Layer 3 of a small transformer language model trained on English Wikipedia (10 layers, counted from 0, width 96).
A neuron's activation on a vector x is GELU(weights . x), where the dot is the dot product.
The model reads these tokens: "l" "f" "ss" "on." "\n" "- R" "ey" "n" "is" "f" "j" "ara" " is a" " black" " s" "and" " be" "ach" " located"

The vector x that enters this layer's MLP at each token. A number n stands for n times 0.013.
0 "l": -16 -71 -113 -50 36 -44 -8 246 39 -34 41 16 110 48 17 -76 -17 -32 -12 -79 -105 159 -13 -16 42 86 -7 -29 58 49 -39 -47 -99 -68 73 -22 96 -7 -14 17 -64 41 -5 62 -114 31 39 -57 339 -79 104 88 31 10 -18 -21 -51 50 -29 -343 -34 144 31 -32 -17 -6 26 -45 19 62 -101 65 -47 68 79 58 135 -89 -69 76 -6 -29 -65 73 -20 -89 -1 -95 -32 17 -63 -45 -53 33 -2 -57
1 "f": 22 -43 -88 14 42 70 0 149 27 -16 42 -30 26 100 7 -70 57 -48 -28 -62 -98 75 30 -54 -66 -9 25 -49 35 18 -61 26 -49 -48 71 -75 78 -17 -20 80 -111 12 -54 108 -73 -8 98 -12 380 -109 146 92 72 16 -44 -84 -65 -12 -47 -344 -59 93 -9 -39 -18 14 59 -72 -7 93 -130 59 -80 22 60 54 123 1 -48 61 14 -40 -45 -21 -26 -36 -8 -67 33 35 -75 -46 -99 94 72 -1
2 "ss": 38 -47 -120 -30 4 24 34 267 66 -54 10 5 14 54 -7 -121 21 2 -60 -6 -103 58 -24 -23 -64 30 -15 -58 38 46 7 -6 25 -36 38 -28 15 18 -63 -33 -146 69 82 66 -38 30 82 -68 425 -95 120 32 -9 78 -27 -48 -46 48 -15 -381 5 76 3 4 -16 16 36 -70 73 18 -54 52 -74 76 76 29 79 -66 -53 49 41 4 -17 50 -14 -76 -62 -55 -29 0 -53 -57 -70 40 34 -7
3 "on.": -82 -59 -80 32 24 -1 -26 212 -23 -44 -47 16 93 170 -17 -205 -40 3 -5 -86 18 91 -37 -44 -60 152 80 -7 -1 -19 -72 -45 -70 -25 9 22 43 117 -32 -44 12 113 70 53 18 -49 41 -77 434 -99 61 44 48 68 8 -10 34 77 -19 -232 59 3 84 27 -30 -23 13 -82 -31 -73 -51 19 27 14 35 46 -8 -42 -19 69 3 68 -47 68 -68 -102 -55 -65 -50 -31 -12 -51 -80 41 -11 -53
4 "\n": -2 -71 -132 -20 -33 -38 9 221 -29 -37 66 4 77 84 19 -327 59 -42 -42 13 -58 20 -38 49 -67 151 37 -34 -7 0 -41 -24 -11 -10 46 34 19 72 -29 -73 0 130 89 6 2 58 -32 -41 361 -110 71 -1 19 91 19 30 -19 48 -32 -228 6 -51 19 41 33 3 16 -121 -43 1 -69 -30 0 -9 107 11 40 -29 -93 56 37 136 10 26 -9 -86 -62 -56 -51 15 17 -40 -36 30 52 -37
5 "- R": -19 -5 5 76 -61 -74 -15 123 -43 -19 -40 41 30 92 12 -205 10 -118 39 -25 -9 -2 -39 51 -87 72 0 -22 -36 70 -21 79 -16 -74 32 6 8 85 17 -64 35 164 64 81 40 39 -49 55 369 -103 40 -71 10 31 25 -12 38 3 -28 -347 150 -107 7 55 -16 16 44 -125 -63 -47 13 -71 35 110 15 -61 34 53 96 -74 2 0 -10 115 -32 24 -62 -64 -29 -7 62 -90 -112 -24 34 7
6 "ey": 30 -43 -7 22 -33 -17 48 13 -88 2 -11 -11 58 35 -44 -158 -20 46 53 -21 9 81 -23 28 -33 51 36 20 -28 -10 -140 -14 -70 -30 16 -42 -50 185 -74 -74 -83 -1 9 111 -1 -18 -17 32 356 -54 44 -73 16 142 -29 -49 -3 -79 -58 -393 44 136 81 -42 -96 93 35 -75 12 -113 63 -44 91 65 -10 46 27 223 20 19 24 40 6 119 -51 -71 -16 -33 -22 11 -12 -40 -41 56 -28 30
7 "n": -4 12 7 66 -50 -1 59 30 -72 21 37 53 -19 35 -49 -121 -34 59 35 15 3 77 -31 61 26 -6 -40 -15 33 45 -81 10 -69 -28 55 -51 10 210 -71 -51 -68 -14 -19 133 -60 -65 9 59 271 -105 -44 17 -7 83 38 10 76 -35 -112 -468 126 126 61 32 -133 -18 -41 -93 -4 -79 68 -55 -11 97 -11 43 32 147 9 -4 -27 33 -10 125 -19 -92 -7 14 -23 49 15 -15 -72 -11 -61 10
8 "is": 6 9 -12 80 50 -32 64 -13 -88 56 -35 50 67 60 -8 -150 42 41 12 -80 -41 94 65 64 -35 -19 -13 -38 -23 -28 -93 43 -50 5 78 -74 -16 232 0 -83 -9 22 -49 46 37 -32 17 -57 267 -34 -110 -10 56 112 18 -37 38 -71 -2 -438 41 146 36 -22 -132 68 4 -94 79 -57 -18 -10 17 86 7 18 -41 221 -4 87 -65 6 26 -12 -82 -45 -32 -61 -3 22 35 -50 -68 47 -46 3
9 "f": 20 -3 15 77 30 23 67 -50 -84 -28 36 -18 -51 113 -22 -68 28 0 -23 35 -21 70 49 14 -10 -6 -36 -69 18 80 -37 88 -76 -59 20 -135 1 194 -66 -14 -10 29 -44 85 -28 -42 64 93 369 -100 20 37 97 42 0 -104 5 -47 -117 -424 -34 90 42 -89 -53 66 14 -70 -15 -70 -87 -49 -63 23 -13 62 66 200 51 20 -12 -4 -18 -15 -24 -34 -25 -41 85 35 -21 14 -38 38 -2 28
10 "j": 13 -20 2 85 -97 22 -51 -29 11 13 31 78 9 120 1 -131 30 0 16 4 -14 113 2 33 25 -41 -33 -7 -3 108 -18 55 -78 -29 -51 -111 3 89 -114 -99 -5 -27 33 31 33 -14 72 4 310 -89 -14 49 50 76 24 -17 18 -30 -5 -474 8 100 11 -127 -112 -61 -22 -94 41 -86 26 -3 -37 128 80 0 57 170 108 13 -63 -22 -57 21 -55 27 -7 -40 28 36 44 4 -32 41 -27 4
11 "ara": -33 4 -23 56 -34 -81 -71 11 -49 -4 -62 -46 2 53 -69 -122 1 10 -7 32 -45 165 -30 55 20 105 -35 44 -5 18 -26 100 -94 -33 92 -50 -21 82 12 -6 -19 -23 6 10 11 -21 -5 -36 390 -6 5 45 44 0 65 -45 67 -9 62 -452 4 81 5 -90 -92 -1 15 -20 155 -50 9 -52 23 109 -66 10 33 184 69 29 -82 6 -25 47 -35 -88 35 -18 13 -5 0 9 -163 54 -38 16
12 " is a": 37 58 -7 -26 -3 63 -6 98 -78 -54 -9 -11 -86 -30 -12 -159 57 -39 -16 -13 -81 -4 -106 35 -1 9 40 -57 109 90 13 44 -15 3 115 26 -126 97 -42 -49 -7 3 -67 51 64 -5 -21 35 463 -22 -106 42 132 144 42 -4 101 -109 8 -172 42 90 -7 -9 110 49 37 -85 94 -97 -59 -87 -115 -21 -25 -56 -23 36 -26 -16 -49 -5 -75 83 14 -130 -27 22 -13 3 -26 9 2 82 -77 77
13 " black": 91 21 21 41 -13 -19 -93 2 2 -124 -60 -34 -12 0 -55 -86 42 13 53 25 -8 -34 -125 68 78 10 48 -2 -56 12 -84 -33 56 -128 -41 -13 -99 12 -28 -1 32 -46 85 102 -8 52 4 -73 439 -107 -41 -25 63 88 2 -27 121 -65 -24 -162 -3 180 -7 -5 105 50 127 -125 90 26 5 -29 -26 17 -129 10 -5 120 60 14 -153 -45 -10 -17 -56 -23 75 -49 -62 88 8 -33 -125 62 -30 81
14 " s": 130 -10 8 55 55 50 17 -2 2 -60 -61 43 -37 36 40 -69 24 -63 50 6 -80 -65 -77 94 49 -102 4 35 -44 12 -26 52 10 -68 0 -48 -25 -15 -45 77 41 -4 76 65 91 32 45 72 290 -125 -22 55 78 59 -22 -2 88 -74 3 -326 22 155 -32 40 20 74 143 -93 -33 -42 30 -129 -110 113 -25 -1 -38 39 19 -35 -197 -18 -17 16 -161 140 9 -35 -33 20 67 -43 -195 -31 -1 -1
15 "and": 75 -25 23 59 -14 38 -44 -58 14 -19 -85 11 -122 36 -59 -41 52 83 67 32 -72 -45 -80 65 -9 -112 43 28 -31 -88 -100 125 -108 -87 44 -71 -30 48 -17 -17 65 -18 44 100 26 -26 -32 10 376 -114 11 -4 1 103 2 19 -5 6 54 -344 11 229 -17 -23 29 5 55 -54 62 -53 -34 -20 20 45 -171 -22 39 232 -36 -50 -67 31 -58 29 -41 3 42 57 22 -12 4 -48 -115 60 85 9
16 " be": 198 -30 -39 38 51 -67 34 12 28 -101 -14 -7 -99 13 -44 -117 63 34 28 -60 -93 -143 -52 99 31 -57 75 -33 6 -36 -146 131 -29 -25 83 -70 -14 82 10 72 12 -84 -90 14 50 19 -71 44 263 -93 -50 -17 188 73 26 -32 113 -64 -11 -201 -66 183 39 68 33 2 74 -21 95 -20 -21 -73 -64 30 -107 -22 1 166 -63 -69 -108 -57 2 114 -44 36 2 68 11 -17 55 -75 -99 -59 77 81
17 "ach": 19 -52 32 29 -12 -1 -101 -83 -7 -94 38 -26 -93 -23 -51 -69 29 -4 84 62 -126 -66 -23 32 19 -10 0 62 -72 72 -53 91 -93 -12 118 -52 25 10 -62 -72 -24 -21 45 43 68 -90 -49 -25 386 -113 -29 27 47 125 26 17 -2 -94 72 -321 -3 263 44 -105 7 -20 29 9 56 66 -20 30 63 87 -90 75 11 158 -42 -24 -79 -37 -100 87 -92 -9 -26 63 27 -26 65 -23 -18 15 7 55
18 " located": 8 -22 -15 7 48 -101 -131 109 -5 -32 50 -47 -112 6 -54 -75 28 -54 -13 -101 -62 6 -83 73 -91 -88 77 3 -14 17 -15 96 26 -18 38 -55 -93 55 -21 -16 67 8 21 -1 49 53 -115 177 463 120 -24 14 192 115 -46 -24 11 -55 66 -53 -94 102 32 -6 53 5 -7 -45 19 49 -16 -13 6 -24 -120 8 11 3 -48 -30 -63 -83 -10 61 -91 -71 -44 75 95 -29 58 -150 -3 40 -5 164

Each question shows the input weights of one neuron of the MLP. A number n stands for n times 0.0011.

n166: 56 19 -50 92 -68 104 9 27 76 -26 52 53 112 39 -20 -2 214 171 -201 -27 -96 59 34 -40 -179 77 -74 -37 85 66 -122 -90 -169 -179 -49 -98 -67 11 -51 162 -35 -9 -156 175 -72 -17 110 -176 -69 -81 196 138 81 19 -129 35 30 80 93 87 -132 -57 -14 12 -73 -43 -43 93 38 129 -83 -23 56 15 139 183 56 5 -135 88 52 -135 -112 12 21 29 123 -29 -33 -92 -59 -34 51 28 -98 110
On which two tokens does it fire most, strongest first? 1 "f", 0 "l"

n230: -23 -28 -33 -36 89 139 85 -37 11 8 -89 77 -45 -24 -90 -47 86 -36 24 209 38 -48 -31 36 -18 37 79 -96 140 -34 -91 125 -57 -59 30 -2 38 -108 26 180 37 3 -130 60 147 70 157 -120 -68 20 148 -11 -29 -44 -222 -120 -5 -14 -21 29 46 3 -124 51 -38 -14 -109 -168 -42 64 -37 97 104 123 109 37 -55 50 -21 118 -3 -64 -38 -5 21 112 129 -82 -29 100 -209 -41 -109 89 -80 -34
It fires most on token 1 "f"

n98: -68 31 -83 -95 -28 46 153 -155 -66 29 50 -30 152 57 -56 -31 -78 131 25 109 -96 44 33 11 -175 0 -77 -72 112 66 -222 121 -200 199 -65 55 -23 34 -159 85 59 -111 -81 55 -6 26 18 -42 30 163 -22 3 94 -32 76 -48 52 -38 5 54 -43 -93 85 -166 49 6 -57 117 2 -75 -118 138 -3 -127 169 -126 16 24 -99 -66 -120 -18 -61 76 0 76 -20 -56 -32 -91 -13 -39 85 14 24 -60
On which token does it fire most, and how strongly? 9 "f", at about 0.47

n224: 31 93 -36 -95 -61 30 -73 48 -63 77 -55 139 -76 5 -185 116 -56 262 -51 59 -49 18 87 -8 -48 -125 -41 98 -18 -48 -100 75 -90 37 37 -68 67 22 -10 -35 9 -154 -69 152 -37 -56 -33 -128 -93 34 -7 94 -102 79 -7 -46 -65 -111 -30 36 72 63 102 15 -153 63 -103 129 -9 -156 68 92 26 -23 -85 -81 33 61 64 -78 72 2 43 27 0 102 7 174 -46 2 -7 -5 8 101 61 77
On which two tokens does it fire most, strongest first? 15 "and", 7 "n"

n73: 5 -98 0 43 31 -161 -50 29 -95 46 100 64 67 -113 -46 -27 20 75 -172 -103 128 -276 8 -195 -36 95 -53 -60 45 -165 124 39 -158 -31 -74 68 -93 42 0 -169 243 51 47 -29 -19 6 -11 59 -71 66 -147 97 24 -19 14 -192 51 49 9 57 -50 -123 49 97 -102 39 -17 -84 -52 29 29 20 69 -32 83 55 -130 37 -43 -166 131 -7 8 303 83 -66 3 -41 23 -105 50 -45 167 -6 -44 86
On which two tokens does it fire most, strongest first? 18 " located", 5 "- R"

n109: -88 111 40 66 40 33 160 45 -54 -56 -74 66 0 169 -75 45 126 -32 -25 104 0 71 -142 -9 -186 45 -17 -136 87 77 -256 -92 -68 -32 -144 -92 37 -52 52 0 -86 195 -116 -3 64 73 -20 -83 -86 66 111 159 -86 -94 -14 -71 -47 40 175 -23 -46 -75 -51 33 -238 150 152 -90 -180 108 157 46 109 -15 105 6 -12 -46 103 -12 215 -58 -6 100 -16 27 0 33 51 102 -159 -194 -6 82 -33 12
On which token does it fire most, and how strongly? 1 "f", at about 1.2

n296: 32 -3 -124 -28 -65 5 122 36 -123 -64 10 17 78 -52 -157 -146 164 65 -109 106 37 9 -131 117 -32 57 -42 -118 44 -80 -76 14 -119 117 17 -27 -78 -56 70 -49 47 92 -21 74 157 38 139 -85 -11 -44 20 18 -43 -42 -76 7 29 -171 36 107 74 -72 -7 68 145 83 125 -45 -43 -44 -110 -81 53 -39 -4 -37 -60 7 43 -10 -19 65 60 62 41 -43 109 -97 -95 101 -28 -7 -87 38 -93 52
On which token does it fire most, and how strongly? 4 "\n", at about 1.8

n10: -48 -46 7 80 113 -113 31 -28 -81 83 -98 56 69 -26 0 38 124 30 127 44 -13 23 44 195 -32 86 -175 78 69 49 -48 -193 -91 -13 -76 -97 34 -219 -74 -38 -68 -111 -70 108 -81 77 14 -14 -45 73 -9 72 2 -68 12 -83 -137 -31 63 -4 -105 12 -67 38 -129 66 94 93 -7 -25 90 -34 -15 -77 91 -141 -56 87 5 -69 85 -15 17 -50 -48 20 80 48 108 45 -17 -152 104 147 56 183
It fires most on token 6 "ey"

n248: 81 -75 41 -93 62 18 214 0 -28 -31 14 -64 25 -226 102 155 143 57 -83 -132 47 -162 -157 171 57 -80 -99 -38 -16 -167 -115 -116 -91 93 -118 16 181 82 -143 0 212 110 64 218 -4 286 163 -20 -115 47 48 122 49 -208 -81 61 -201 -66 56 84 -119 51 -170 204 -37 -96 45 -86 -143 -206 -11 -34 -10 47 117 20 28 102 -59 4 -21 -89 -40 -10 -10 -28 -139 -191 -93 160 44 167 120 60 -111 -209
It fires most on token 14 " s"

n252: 70 65 -104 -192 153 -42 71 -49 -19 -22 -54 104 6 -7 39 -5 39 98 185 164 -13 -50 -34 34 12 103 -47 120 6 -193 -57 -180 13 -105 -37 -9 -113 -34 -227 -45 33 69 -101 154 86 -28 3 -131 -55 129 -82 138 -128 9 62 -32 -15 3 48 57 43 -9 -249 23 -143 77 218 142 -42 -158 -3 -84 -43 -173 81 -18 -125 165 70 -238 162 -62 12 216 46 -51 -213 145 -65 170 -131 3 86 27 -26 60
On which two tokens does it fire most, strongest first? 6 "ey", 12 " is a"

n82: -127 -111 10 -6 28 -59 -78 86 40 87 -100 54 -78 -154 -93 139 60 -19 189 109 -58 -29 54 6 71 138 -52 -63 44 9 -42 -46 -143 -107 16 -67 -83 -26 -237 125 -25 -21 -96 106 40 -86 10 7 -89 -36 80 8 -37 93 -76 19 22 135 79 -25 -61 80 -156 -19 -149 -31 -131 45 85 51 51 -90 77 35 14 -3 64 115 87 155 -68 -98 18 -153 82 -50 20 0 43 27 54 42 -33 146 24 -234
It fires most on token 11 "ara"

n74: 93 31 2 -55 156 8 -80 93 -89 -73 -21 51 -16 -130 103 104 -34 -66 -116 -12 71 -80 -64 11 63 94 164 -57 118 -40 102 -107 -60 -36 -28 12 -3 28 -89 -208 -37 28 25 39 39 10 -15 -61 41 -43 -67 97 -81 -90 -63 163 -47 61 -118 159 -3 -41 -60 -40 109 0 26 7 -97 53 3 -10 164 -40 14 2 8 -131 -99 261 145 55 58 120 -36 -63 -68 -50 -64 -147 15 -228 -14 6 120 -3
It fires most on token 4 "\n"

n262: 9 39 -183 -137 -9 49 -49 -49 39 -120 24 46 15 -128 -70 0 100 49 9 194 -175 -103 -150 -3 -47 -72 -74 -248 139 -52 -67 -82 -25 -171 -104 119 -87 -97 65 81 68 -33 -14 88 -10 149 -57 -158 -45 -17 30 19 -56 -25 -250 114 -62 54 124 34 -67 3 -184 6 38 35 155 48 91 -34 55 -56 137 99 79 69 -43 -80 -84 215 -36 -20 -44 36 137 127 23 202 28 130 -182 -24 -47 13 114 45
It fires most on token 13 " black"

n68: -49 -160 11 15 107 150 52 40 -54 -35 40 -24 -31 19 -9 -40 -93 -19 2 77 -123 82 -9 -45 50 2 -162 77 -90 -15 -22 -68 -58 20 -19 31 -2 14 -66 -113 -20 18 -29 103 -60 -21 -27 -46 -66 9 38 74 -194 -37 185 0 -131 42 101 36 27 141 71 -100 -212 76 -9 11 -11 -19 17 -61 59 -103 8 -87 82 140 -46 -122 172 -16 -79 67 110 119 -52 57 43 52 39 -37 -15 42 -10 16
It fires most on token 6 "ey"

n169: 74 -70 -59 -16 66 303 -41 104 37 3 -74 189 13 74 -56 13 -91 3 -13 74 228 -106 -103 0 152 -82 6 28 51 -47 0 -87 -196 -191 115 15 -21 -106 -51 -96 113 -15 50 177 257 140 18 70 -118 -191 178 78 -81 -178 48 9 -3 50 -43 114 108 18 9 3 42 36 -6 123 50 -125 -41 102 197 -57 -151 218 28 -59 46 -58 -40 -42 -33 6 -53 127 12 -91 -16 -101 66 -116 -167 -109 -22 6
It fires most on token 14 " s"

n120: -15 167 122 -36 -51 209 -78 186 -126 -76 -104 -12 217 92 -52 -16 106 25 89 42 -32 -6 -57 52 -41 87 206 -81 3 -113 -277 -89 -143 -176 -81 -170 -117 -75 -107 30 -34 69 -123 40 -23 208 3 -103 7 165 8 6 69 -54 201 -70 23 -93 -28 26 -187 3 -201 47 35 155 103 -52 -12 -84 25 62 47 -75 3 -35 -28 -81 -170 -26 -27 -129 38 24 3 82 -59 -12 166 26 -164 -48 127 -10 -25 94
On which token does it fire most, and how strongly? 13 " black", at about 1.4

n315: -68 -83 17 99 191 95 -107 22 -25 -6 -15 -114 50 139 -166 121 49 96 13 -157 106 -210 124 -72 -24 53 76 -94 -69 -37 147 -97 -32 -3 58 -32 0 -149 118 23 72 174 24 -109 37 -15 239 -17 -14 36 40 -36 0 -127 -3 -20 -108 150 -87 53 54 -76 133 168 49 -141 -77 -32 -15 151 57 88 -138 -48 202 -62 -47 -294 -111 -107 9 -142 131 87 56 37 -117 -41 127 -41 -36 9 -55 -159 70 -49
It fires most on token 3 "on."

n39: -82 -22 23 88 77 92 -94 19 147 32 5 -21 -12 -125 -108 -45 137 -34 36 2 -103 -88 0 -99 51 -22 -9 4 -28 -188 -130 -9 27 72 25 -28 27 -16 -156 60 -22 55 -4 -2 7 80 53 -104 -19 125 -23 -22 -152 -45 -38 75 -83 -19 37 -54 -97 7 60 17 -116 73 64 -11 145 -5 -43 5 83 62 109 -46 56 23 41 187 -48 77 -69 88 53 25 -38 -85 55 150 38 106 118 99 -142 -60
It fires most on token 8 "is"

n266: -63 -79 -46 -84 83 -29 58 58 11 119 -241 35 -9 118 83 162 35 176 56 5 189 -66 -33 -9 0 -43 -142 -47 -29 19 -96 44 -112 18 -45 24 52 31 197 67 40 98 49 -57 18 90 52 -19 -47 36 112 186 5 -201 -44 26 -91 -48 14 86 14 -150 136 209 101 -147 73 -35 -76 -283 -46 3 -3 -55 44 -11 11 -93 -42 -99 -79 84 36 6 176 -17 25 -3 41 43 -178 -6 83 70 -108 -113
It fires most on token 3 "on."

n148: -130 -15 19 -8 170 153 14 -4 -36 46 -85 80 -134 185 -57 218 15 87 -52 -39 259 86 191 -174 141 -3 -63 -101 -49 35 -79 7 -67 -217 60 -10 24 98 -97 -31 150 -32 -109 -43 4 35 20 -97 -189 -79 166 11 -223 -56 179 -36 114 -10 -236 -55 41 -87 220 294 -130 229 197 -98 44 90 11 76 10 29 -71 -31 -126 -84 88 105 81 -66 -123 181 210 43 -65 -29 157 -77 7 -14 -63 -174 -102 -174
Its three highest activations, in order, are on tokens 7 "n", 9 "f", 3 "on."

n63: -250 77 100 76 -60 182 -35 3 69 -62 -62 -11 -129 7 -111 47 93 -28 -68 51 64 54 74 88 -83 75 20 25 218 -104 112 -3 -168 62 9 -159 -69 -104 -134 -18 122 210 56 -97 -96 -91 141 -29 -54 136 204 18 -161 -29 109 133 39 160 -189 -77 -246 -84 -20 133 -215 -7 -78 -52 -59 59 67 70 43 46 103 154 -125 -81 164 -94 48 -84 30 195 265 141 -83 -35 77 -6 -221 -187 11 -102 -21 -62
It fires most on token 2 "ss"

n116: -32 -12 -37 -2 -73 -147 -64 119 57 -72 2 32 -41 -124 -66 -10 -86 16 -14 50 -128 10 59 -57 -100 -26 -48 -107 35 15 36 59 -157 -26 14 89 47 15 -44 -7 -59 -38 2 -18 49 -29 39 -213 62 209 -82 67 -97 38 -17 -52 -34 -52 -122 17 -57 -66 6 32 -73 107 82 -9 -2 -41 -135 59 22 -30 18 34 -23 -2 42 28 34 -103 89 114 94 -67 113 -59 -48 -86 15 87 72 137 44 146
Its three highest activations, in order, are on tokens 2 "ss", 0 "l", 12 " is a"

n134: 18 -71 -15 0 -25 -14 62 -43 -28 -68 -40 70 98 -78 -220 -114 96 19 -117 132 5 -26 -115 80 39 22 -44 -108 41 -56 -35 44 24 -35 0 -42 5 -60 96 111 149 -144 -27 64 243 14 135 95 -26 -23 58 -117 -42 -42 -98 -30 -22 15 68 -22 166 -2 0 -156 -32 -40 -47 22 38 91 72 14 109 26 11 92 -9 -105 47 116 89 88 39 80 -98 103 25 -5 17 103 -44 -54 -22 -15 -10 -47
It fires most on token 14 " s"

n117: -155 -84 9 8 -7 -44 -41 54 -69 106 38 36 13 -89 5 -15 15 34 133 -60 -26 -65 143 -104 -7 12 -138 -42 -49 167 80 -61 -94 -11 76 -107 -121 25 -150 182 153 -17 -109 119 -24 80 72 -45 -8 180 -21 8 -111 -5 -29 -21 7 -2 149 22 39 -35 -5 -124 -29 -112 -72 143 210 -20 39 -5 102 90 -114 22 -117 -16 10 87 8 -30 68 3 87 63 34 -138 -18 101 44 -55 136 -118 -70 -28
On which token does it fire most, and how strongly? 11 "ara", at about 0.16

n23: 56 44 21 -13 53 -21 19 -86 69 -52 4 19 19 -54 81 -5 47 -38 4 6 11 -17 32 141 -10 -26 41 -19 55 -168 -11 -2 -9 174 -42 -33 -152 -130 57 -93 -48 75 -36 60 -25 -31 -32 122 -23 -16 42 44 -35 -21 78 -30 -84 -70 -2 -9 82 59 -95 120 -65 4 6 18 -135 67 -51 -105 78 -119 -56 -55 -19 9 171 63 84 30 48 -25 -54 112 -50 -25 -104 83 123 -33 28 -84 74 -66
It fires most on token 14 " s"

n279: -37 -36 26 104 -16 -142 -10 -24 -51 -38 -48 108 37 -45 68 75 -31 -37 104 126 112 31 136 54 28 36 -141 -13 -104 -10 35 37 32 56 15 -27 14 -87 103 116 22 -54 -90 -27 124 2 50 -54 -7 109 -123 147 47 29 -51 79 -77 -17 70 -23 5 23 -171 -78 -85 30 -26 107 -71 -83 -120 -86 114 -98 -72 -50 -48 74 31 -98 -150 -100 90 -36 118 2 88 -107 -12 -40 40 -174 135 43 118 57
Its three highest activations, in order, are on tokens 11 "ara", 8 "is", 17 "ach"

n207: -53 -112 10 170 -62 122 -140 -231 -168 26 -145 19 151 85 -240 117 55 91 12 110 -77 -131 -138 134 -233 -4 66 -89 154 64 137 -337 -58 91 -171 133 -199 51 -73 128 97 33 86 179 104 84 206 -21 -120 151 -44 118 108 -3 -72 178 35 180 -93 131 -94 -4 145 -178 171 -31 -92 -18 60 23 91 -98 111 -168 118 114 -90 -132 126 -59 -159 -161 -65 108 -14 238 86 -83 -11 -35 -40 96 -27 -67 -15 111
It fires most on token 13 " black"

n112: 5 -147 -32 111 -24 56 15 74 -78 57 60 3 86 44 -88 30 11 36 21 -62 -202 -83 93 -85 -48 140 -29 39 55 -51 -8 -49 -44 83 -40 2 -53 -83 -15 217 19 84 -246 188 -24 61 81 44 -37 -7 57 82 28 23 142 -220 -56 100 148 -21 58 5 -93 18 -128 16 156 -26 5 10 -56 -44 -43 -31 56 107 88 -120 -74 -29 -30 -59 -132 -40 63 0 77 20 89 33 -78 27 96 8 0 35
Its three highest activations, in order, are on tokens 1 "f", 0 "l", 2 "ss"

n104: 93 47 90 -82 22 -101 38 11 55 -15 53 40 -87 -172 49 -15 11 -4 -11 91 -82 35 -30 -5 -13 54 -56 -153 -35 -17 77 58 -44 35 -66 -127 15 89 77 -204 -33 -59 23 15 -9 96 17 -76 -64 -4 -133 -23 -68 -10 85 55 33 49 27 -15 -130 75 4 -18 74 -26 -13 21 134 34 -43 -32 -13 -129 -6 -63 -202 46 -7 -104 9 24 -57 77 -36 123 51 -45 34 -16 172 15 -34 -59 155 -29
Its three highest activations, in order, are on tokens 16 " be", 17 "ach", 15 "and"

n370: -17 -100 42 -88 -51 66 74 -34 -83 67 -114 106 110 3 -209 70 -74 131 -21 -50 -78 91 -131 -115 30 81 -66 -2 7 -59 -96 13 -145 171 71 -39 -57 25 40 36 14 94 -82 260 17 -97 27 -51 19 82 -7 -101 24 -94 -25 -31 -134 -39 182 120 -13 -66 -101 -116 32 35 -110 73 -12 -152 98 116 52 82 -5 -47 -10 49 51 3 90 -31 17 -8 -120 173 53 34 101 36 33 90 40 -33 -161 31
On which token does it fire most, and how strongly? 6 "ey", at about 0.29

n124: -88 -194 -24 -233 -74 80 -24 0 -63 -8 24 -131 -51 -14 55 -29 36 10 -30 -7 -44 -121 -82 -81 -15 119 64 -10 89 43 75 89 -112 36 63 20 -15 -144 82 -132 108 72 25 -216 175 -44 -57 49 73 116 -62 -69 71 -83 -104 120 -116 35 -34 164 18 -115 50 -11 74 -83 -16 15 74 -24 -21 69 10 -72 107 -3 3 -48 -193 -28 5 47 -91 136 -126 -71 76 -74 5 -49 123 -31 106 103 3 -151
Its three highest activations, in order, are on tokens 4 "\n", 18 " located", 12 " is a"

n307: -91 -164 3 -92 -203 212 163 -4 -80 -127 -87 -74 -11 189 88 120 275 7 151 94 -79 -20 -57 -97 -25 38 4 33 47 -8 -123 124 -19 4 -42 14 66 -82 -85 70 -71 -75 -174 -161 176 -39 0 -123 -98 -81 100 349 -109 -14 49 33 -58 -208 -69 128 46 96 10 -96 38 -19 83 55 55 188 349 -11 144 -104 43 28 -205 169 -137 27 145 28 -77 -47 -139 44 -257 -99 -275 48 28 -47 185 -116 -97 0
It fires most on token 17 "ach"

n343: -43 -167 -88 -76 187 -55 -30 -18 14 2 -7 115 21 -66 -88 29 51 65 72 -12 -82 -44 -46 86 122 66 -18 -49 149 41 21 -18 19 10 -92 -55 15 -24 -108 111 191 -120 -26 93 114 55 67 19 51 113 62 14 55 -77 -50 -64 6 -6 23 -23 -63 33 32 34 35 -135 -53 53 66 -57 -76 -59 87 92 59 -6 -64 62 -148 -28 -36 29 -15 -38 100 83 48 9 48 -114 -110 -56 2 -101 2 -126
On which token does it fire most, and how strongly? 16 " be", at about 1.2

n310: -59 61 41 22 40 -67 137 -9 23 127 32 26 67 -57 -5 -85 -105 25 -64 130 -7 11 24 15 114 58 -154 -15 109 128 84 -87 -40 -148 -117 -75 13 -31 -7 81 119 -43 90 43 71 119 -35 -98 -55 101 67 2 13 -76 77 -19 51 -77 167 -35 24 73 -11 -2 -164 19 -18 67 -24 -28 0 18 150 16 -19 43 -67 31 41 -19 18 -98 -35 -27 35 -20 -18 39 72 117 -164 -2 -47 -150 -100 -7
It fires most on token 11 "ara"

n291: -66 85 -31 -39 -77 -56 70 -58 -72 91 -94 88 70 33 -125 0 146 148 10 55 0 7 118 -60 -119 138 -184 32 -61 86 -81 17 15 -103 -55 23 -144 36 -77 53 7 37 -81 -40 -43 -46 66 -53 -54 -57 90 -31 -74 57 12 -66 153 51 -12 38 41 -70 -127 -111 -96 -83 -91 159 21 -115 106 -19 69 8 112 33 -82 -36 44 0 17 -88 98 -37 195 -30 115 -88 63 30 -106 -7 5 -71 -13 106
It fires most on token 11 "ara"

n47: -63 -71 -11 108 23 -14 -39 77 81 73 -19 68 24 20 -2 -48 78 28 -157 65 -27 11 5 25 59 36 -83 -9 -79 92 -115 78 22 10 57 -118 97 -234 -12 -76 4 72 66 21 71 -77 47 -100 -39 -62 102 -17 -49 66 114 30 -191 -133 81 -12 -92 -56 -106 -5 27 10 47 -16 123 -14 200 180 41 -70 26 16 -36 30 -26 45 42 -28 27 47 -9 2 76 149 36 7 -53 -115 -22 23 -65 193
It fires most on token 17 "ach"

n102: -12 68 -106 144 -96 -55 113 3 -48 234 -85 0 -84 69 96 -5 149 193 -190 70 -66 -41 254 -88 -31 66 -199 26 -120 209 -74 108 -66 88 115 -15 -9 -37 56 17 12 172 -64 96 -79 116 54 0 -133 -77 9 104 -33 97 -49 -131 -42 48 -25 60 -49 -232 -124 171 -10 -74 -9 210 45 -6 65 0 -172 97 178 88 -125 26 -136 60 120 -38 6 85 6 -171 -80 -164 62 -160 -12 -82 10 -78 -10 60
On which token does it fire most, and how strongly? 2 "ss", at about 0.21